Layer 6 of a small transformer language model trained on English Wikipedia (22 layers, counted from 0, width 128).
A neuron's activation on a vector x is GELU(weights . x + bias), where the dot is the dot product.

Input weights of the MLP neurons that the questions are about. A number n stands for n times 0.0029.
n40 (bias -0.163): -32 16 33 -16 -52 -4 24 -14 -23 -28 3 28 -13 -22 -7 -26 25 -3 33 -9 6 -1 2 -18 1 -30 3 20 44 -11 -30 -25 -25 -1 67 8 -6 1 -57 -24 65 -3 -5 4 -26 8 24 -16 -53 3 25 18 -1 25 6 1 5 32 19 -32 -7 10 35 8 -6 -11 -19 -18 0 10 1 -2 25 -8 1 -4 -9 5 -19 -2 -23 32 31 32 -52 8 27 11 -43 -10 -13 3 19 31 11 5 29 26 46 -20 2 12 -1 14 24 -38 -15 5 35 -5 -26 -3 19 10 -19 -13 -13 -25 8 -35 -21 -16 -3 50 -28 5 -17 2
n55 (bias -0.237): -60 -8 12 3 -25 -60 16 -17 1 -2 28 14 -8 -56 0 0 -31 -36 13 21 16 17 6 -5 10 -26 -42 7 -9 -43 -13 -15 -7 -22 17 35 -31 -11 -20 -16 -54 -14 12 19 -24 15 -3 19 -47 37 6 10 13 -3 -1 -47 -79 18 5 -6 -11 -9 -14 34 -16 -19 35 51 -14 10 25 45 5 11 3 24 19 -8 -8 21 6 6 -14 32 4 33 12 -28 -10 0 21 -13 -29 6 13 58 24 19 41 37 -24 -71 -17 -27 32 -15 4 -2 2 38 3 9 -18 21 -3 0 -34 5 4 0 59 32 -15 65 -27 -12 -20 -23
n127 (bias -0.183): 9 -1 19 -62 -5 21 -26 -15 -19 -19 35 -24 -36 42 -7 8 -12 -31 41 -11 39 44 -16 -1 3 -65 31 10 -7 22 -17 -12 -35 -10 -2 -24 -18 6 9 -29 25 10 7 -7 -14 -23 -14 -8 38 13 10 13 -26 35 55 -49 -33 -9 22 61 11 10 -8 -22 22 4 -13 2 -1 2 25 13 82 2 40 32 10 21 -12 0 7 -19 5 8 28 11 24 -45 8 -14 -12 19 14 1 -13 -18 -1 14 37 40 -1 -2 -33 29 38 -27 27 -1 -11 19 -59 -20 39 31 16 -20 -3 -67 -7 -42 -26 -1 -17 5 5 -22 2 -38
n133 (bias -0.282): 12 8 48 -66 1 9 -14 4 -16 -13 -17 33 -38 -30 39 -40 -12 -10 18 -4 9 1 15 7 -35 -5 5 -17 44 35 -19 2 -21 -38 2 -21 -3 11 41 -21 33 24 35 -8 -23 15 -13 34 -23 22 -15 -7 -55 43 25 -21 -45 15 20 -16 45 -11 -23 -12 -4 29 -10 -5 3 -57 -6 36 -16 3 7 -36 -20 34 -3 34 43 3 1 8 23 -33 3 4 13 1 -2 40 6 -16 -36 0 0 -22 32 -16 18 5 10 32 32 -53 -18 4 16 47 4 -28 -12 -12 -19 15 -47 -16 21 -34 -59 25 -24 47 -10 16 -12 -9
n228 (bias -0.342): 23 64 23 14 48 46 -32 -17 -21 -1 0 -20 32 -12 20 4 46 -5 -14 48 -34 -17 7 -38 -30 -23 57 -32 1 -7 62 20 7 13 -11 5 15 -29 -20 67 -33 17 32 26 19 6 24 -27 -47 1 1 -42 -11 -25 15 -43 7 10 -3 -14 31 -27 31 7 -43 50 50 -1 20 -78 4 8 4 -20 0 8 -30 -18 62 -23 -6 2 -38 -1 27 -13 -30 -36 33 -1 18 -36 13 -12 48 -18 -5 -16 -13 22 -10 -21 18 59 -27 -32 8 -44 -15 -13 -31 2 -5 -9 -7 -58 -47 -49 -11 24 -28 27 31 12 2 -72 15 17
n393 (bias -0.324): 14 -11 12 -14 2 -23 -35 -21 15 -28 -17 -36 -15 -27 -8 24 -21 5 -16 -44 -15 -12 74 26 6 0 -28 6 28 43 31 -6 -19 -41 0 -13 -1 -31 -2 3 20 -13 31 -4 16 -45 37 -60 -21 -29 -16 4 -6 9 15 50 -6 -15 1 40 72 -66 5 -17 -19 26 -30 -19 29 -22 2 24 75 -20 10 17 -11 -11 35 -29 -10 -7 2 -4 -49 45 16 -52 -12 29 -2 16 0 13 12 -42 12 -21 36 -8 20 -28 30 -20 30 -24 5 -13 0 2 30 19 -34 3 14 -66 -35 -2 -47 20 -7 82 30 6 -43 25 39 5
n405 (bias -0.154): -22 11 50 -22 -40 -17 16 32 -7 -13 -28 -4 -42 3 16 -11 -12 1 9 -28 -21 3 20 -1 -5 -27 20 3 18 -12 0 -30 -19 1 11 1 -37 12 -25 -31 24 19 10 -41 18 26 -3 28 -56 -1 -3 4 -9 9 52 32 -35 8 14 29 57 -7 -20 15 -9 -45 -39 6 -5 -7 -20 39 16 3 -13 -26 18 -7 -22 15 -15 26 23 25 6 -16 19 -5 13 -34 34 -2 23 -7 9 37 41 -54 31 -20 39 -10 -28 -12 3 -12 24 -7 7 6 19 -4 -15 15 -6 -23 -35 -18 17 0 37 14 -17 -1 1 18 8 -24
n437 (bias -0.309): -32 37 43 4 -34 30 -40 12 1 -28 2 -12 -10 16 16 21 58 -12 13 -27 1 17 -4 0 -14 29 2 7 -4 -8 2 46 38 -53 0 13 14 -6 -18 -14 47 -25 46 -19 -86 -2 -5 14 -16 -29 -27 -32 3 -27 -14 -12 -14 3 21 -7 37 -43 1 -14 -17 53 29 -24 -4 -32 0 20 -9 21 42 -28 -20 -30 -1 -14 14 -8 3 -7 15 40 -16 9 -2 10 2 -26 4 -5 -59 -11 45 -14 36 48 7 28 3 7 3 -18 -3 3 -6 36 -32 -1 58 -44 50 -8 -5 -31 -16 -24 -17 36 -18 21 42 11 -16 16
n471 (bias -0.302): -10 31 -47 7 9 31 44 14 90 45 11 -21 2 24 -1 24 -44 -2 -8 -13 -93 9 -41 2 53 15 2 39 -35 -14 24 42 9 29 42 -39 4 -38 2 27 -10 -44 35 -3 -11 -16 -3 17 12 -2 -3 27 -59 14 0 -13 -48 12 13 6 -24 -47 -10 -8 -5 -17 6 35 69 26 -56 25 -28 46 -26 -16 37 16 -19 8 53 20 -1 0 -30 -18 1 -74 -3 -33 -11 -29 -28 43 0 -1 21 15 16 35 -21 -6 -27 31 -23 -12 -3 -30 -68 -4 -20 -8 14 -40 -6 -42 -2 9 31 16 49 3 27 -17 8 -69 3 18
n487 (bias -0.238): -16 8 22 -28 7 33 -14 -5 6 27 -41 9 37 25 -8 -46 -8 -12 11 8 -62 -13 -61 8 47 -2 41 4 7 2 -37 9 -32 6 29 -1 -89 7 20 -21 -9 17 2 -14 0 13 -11 6 9 31 2 -9 -60 33 -7 -41 -8 -5 18 -10 -40 -17 -1 -12 -7 28 -32 -27 15 7 -1 39 -35 6 28 32 30 30 -4 -2 56 41 29 21 15 25 4 16 5 16 8 15 16 25 -9 2 4 -5 38 10 11 -14 -6 13 -21 -15 39 -15 -31 12 -33 -28 20 -35 -46 8 -13 31 -1 -10 -19 30 -12 -16 6 1 -27 -33
n488 (bias -0.251): -45 -9 28 -8 8 -42 -15 13 -42 22 13 -28 24 -30 16 -20 32 -57 -21 33 -7 14 -8 19 -16 -36 -8 42 -18 -10 -4 27 -25 -12 1 2 3 8 -71 -9 -48 -11 -14 31 -22 34 -21 28 13 38 -27 -4 7 -28 -32 -30 20 12 13 25 9 13 80 -13 -5 33 12 -3 -25 -47 50 32 -26 6 63 23 53 -20 17 -1 37 10 -45 5 15 16 12 11 -39 -23 53 -2 2 -17 45 37 22 -14 17 29 -29 3 11 -39 -16 65 27 -22 -59 -22 -39 52 -36 1 -5 7 -2 -25 16 -32 13 41 21 21 -18 -12 13 11

Each question shows a token from some text and the vector x that enters the MLP there. A number n stands for n times 0.073.

" use": -20 5 7 18 24 -8 8 2 -21 1 -1 24 -3 -9 -16 -7 -18 13 7 -7 -1 6 9 13 2 27 23 -37 7 13 -22 -31 -18 24 -8 18 15 10 -7 -6 4 6 -27 -30 19 2 -17 2 10 15 2 -11 -21 12 8 -20 16 13 -6 -17 0 2 4 3 4 -8 10 -21 -27 -8 8 -15 -29 20 -13 -17 0 13 -6 -22 1 -8 -5 6 -13 -10 13 12 10 12 -9 9 17 -2 6 1 -1 38 -15 -33 24 6 6 23 -8 -17 8 57 23 -44 -7 -8 9 -13 -9 -6 14 10 1 31 -18 -26 -4 10 15 22 -31 -35
The three highest activations, in order: n40, n487, n133

" range": -6 -4 -7 21 3 0 -1 4 -16 -29 -16 30 -6 -27 -8 -14 -22 7 -1 4 5 4 0 38 -14 30 11 -43 2 12 -23 -19 -18 19 -37 37 26 7 -5 -14 5 20 -36 -9 14 9 -17 11 3 10 2 4 -11 -2 20 16 8 0 7 -26 -12 13 8 -2 -7 14 3 -29 -31 11 -2 -1 -3 -14 1 -18 -2 27 -10 -23 -2 10 16 -22 32 -1 10 -2 -8 -11 -12 -3 41 22 8 17 -2 6 -7 -16 10 -5 1 16 -7 -5 -6 36 6 -11 10 -6 6 -13 -4 9 19 -5 6 7 -20 -3 10 -13 35 8 -25 -18
The most active neuron and its activation: n133, at about 0.39

"ig": -5 -2 -7 -19 -7 18 8 3 0 -17 7 10 -7 -14 -19 -4 -4 39 12 8 -4 19 -5 9 2 35 -6 -6 -58 14 -5 23 -3 11 -37 19 26 -4 -33 -14 -16 4 -26 10 38 5 -17 16 0 9 7 6 4 10 25 12 7 -8 8 1 -7 5 -1 11 -2 -5 4 -9 -14 38 -21 -17 -16 15 -16 4 9 -8 -10 -25 -1 -6 22 9 16 -1 -10 -23 6 -30 9 7 26 9 -2 5 -17 28 -1 -8 8 3 27 -11 -12 0 10 16 -14 -23 -14 -12 0 -21 -5 -27 -20 5 11 -1 6 13 -10 4 22 -5 -4 -9
Which neuron lights up most? n471

" Marsh": -7 16 8 -3 -2 3 8 14 -4 -36 5 -5 -3 -1 23 14 -9 60 12 8 6 6 -4 -13 -17 40 -30 -23 24 -13 -1 -22 -22 10 -22 15 19 4 -1 -7 -2 10 8 -25 39 26 -22 0 -9 13 4 5 12 7 17 14 11 28 -23 -14 4 -1 -3 -13 -13 -8 -5 -18 -43 0 -23 -28 -1 -5 -21 -10 -7 -15 -17 22 7 0 16 2 -13 0 3 3 1 -4 -1 10 -11 14 -4 -13 -21 29 31 -20 1 6 18 -8 14 10 -13 45 -5 -25 1 -10 -14 -8 15 4 -6 4 11 1 -13 -25 0 -8 14 5 -13 -9
The three highest activations, in order: n40, n405, n133

" reach": -17 19 -2 10 18 -8 -35 10 -27 -41 -18 15 -4 -3 3 -14 21 12 1 13 11 8 6 18 -20 21 -22 0 -7 -1 -10 -12 -21 13 -28 6 1 14 -20 -7 8 23 -16 -10 11 -4 -9 -11 -1 7 -3 14 30 -3 -6 -7 10 5 -22 4 2 0 12 3 -7 9 4 -20 -21 25 -9 -33 5 -9 21 -23 8 -4 7 -45 -4 24 24 -6 18 12 21 -10 -3 -5 -8 3 -16 -19 -6 14 16 19 8 -5 15 -14 10 10 10 3 -6 59 8 -15 -33 -1 -25 -16 10 1 17 7 10 -10 -3 7 2 -8 21 21 -29 -21
The three highest activations, in order: n40, n437, n488

" below": -16 -7 19 18 -1 -24 13 5 -21 -7 8 20 3 -30 12 -15 5 3 -7 -8 5 -4 8 6 -33 13 20 -26 -27 14 -10 -11 -7 40 -65 8 7 8 -2 -12 -1 13 -43 -21 -5 3 -16 7 15 1 1 2 15 7 -5 -20 13 11 -12 -18 -2 20 3 3 -26 11 4 -17 -55 -26 -4 -5 -15 4 28 -5 -4 6 1 -17 11 -7 -23 -5 20 11 2 7 -2 11 6 -1 -2 -12 -6 4 4 28 -17 21 17 21 -3 -14 21 -11 -9 54 -7 -5 4 -3 26 11 -1 12 12 0 2 -5 -24 3 -15 1 23 24 -13 -19
Which neuron lights up most? n488

" ess": -10 4 1 18 9 -2 -17 2 -2 -40 -14 7 3 -24 -18 10 -6 6 -5 5 2 31 10 26 -38 36 -16 -8 -61 4 -10 5 16 3 -85 9 35 2 -4 -7 2 9 -16 -12 1 12 -11 9 9 -14 0 -9 -24 -1 -8 54 11 15 13 5 19 -13 4 14 2 7 3 -25 21 8 -9 -14 -24 -4 1 10 -13 7 3 -25 3 -43 19 -2 5 -25 15 10 4 -15 -13 -19 28 0 -21 -1 2 0 -17 -15 16 6 21 13 -1 -3 5 30 -2 0 21 -5 18 -17 9 -15 5 -1 -8 44 9 9 10 2 29 10 -4 -33
Which two neurons fire most, strongest first? n437, n393

"ial": 12 -16 -4 -27 -23 -8 8 -4 3 -31 -9 17 2 16 -9 -9 -4 48 13 -6 -2 18 -9 -8 1 15 18 -9 -50 -22 -2 -9 -26 40 -60 19 14 9 0 -23 4 9 -23 2 -7 17 -3 21 -1 9 6 8 6 3 16 -21 5 -11 -12 7 -4 7 -3 3 -8 -6 -4 -8 -10 28 24 -7 -1 -13 -21 -1 -15 24 -15 5 16 -22 16 6 17 -20 16 -10 3 -23 -14 2 6 -12 -17 -1 -11 38 -6 -10 12 -5 0 -3 -12 -18 17 26 11 1 27 -9 9 4 0 1 -5 8 6 16 -1 0 -9 20 17 3 -34 -15
Which two neurons fire most, strongest first? n127, n405

" been": -9 -11 -2 19 10 0 -7 1 -12 -28 -1 -13 1 -10 -11 1 -1 14 1 -13 14 -11 3 16 -30 45 -54 -14 5 26 -13 -23 -7 35 -20 -1 12 20 -7 -5 20 9 -27 8 8 -17 -14 -2 0 -5 1 10 -10 4 5 28 10 -14 -3 -1 24 12 -5 0 -5 14 -6 -31 11 28 -14 -2 12 -19 2 10 -7 25 -16 -18 -2 -15 8 -8 15 -3 3 1 12 -9 2 -7 -11 6 -6 1 -3 0 -37 -57 8 -1 2 0 -4 -4 -9 36 12 -17 30 18 -6 -11 1 16 9 12 -15 61 -6 5 -3 1 -17 27 -13 31
The most active neuron and its activation: n393, at about 1.4

" Let": 9 -24 8 -9 -32 -1 -30 2 -14 -37 -6 -11 3 -18 -1 23 23 -5 0 -1 12 -1 1 6 -17 -3 7 1 -31 -14 10 -11 1 -13 -40 20 15 0 7 -21 -3 11 -12 -14 30 10 -9 1 1 2 2 -12 55 0 -12 4 12 9 0 -7 30 25 1 14 -1 -11 2 -2 -31 9 -2 -39 -21 -10 33 -2 -21 9 -2 9 -6 -55 -9 -5 -12 -4 9 9 -8 2 13 0 21 -26 -5 -3 -11 12 -42 -29 5 9 36 -11 4 14 12 17 1 7 18 4 -9 -11 2 18 14 11 5 -14 6 -4 -12 12 21 41 2 -21
Which neuron lights up most? n488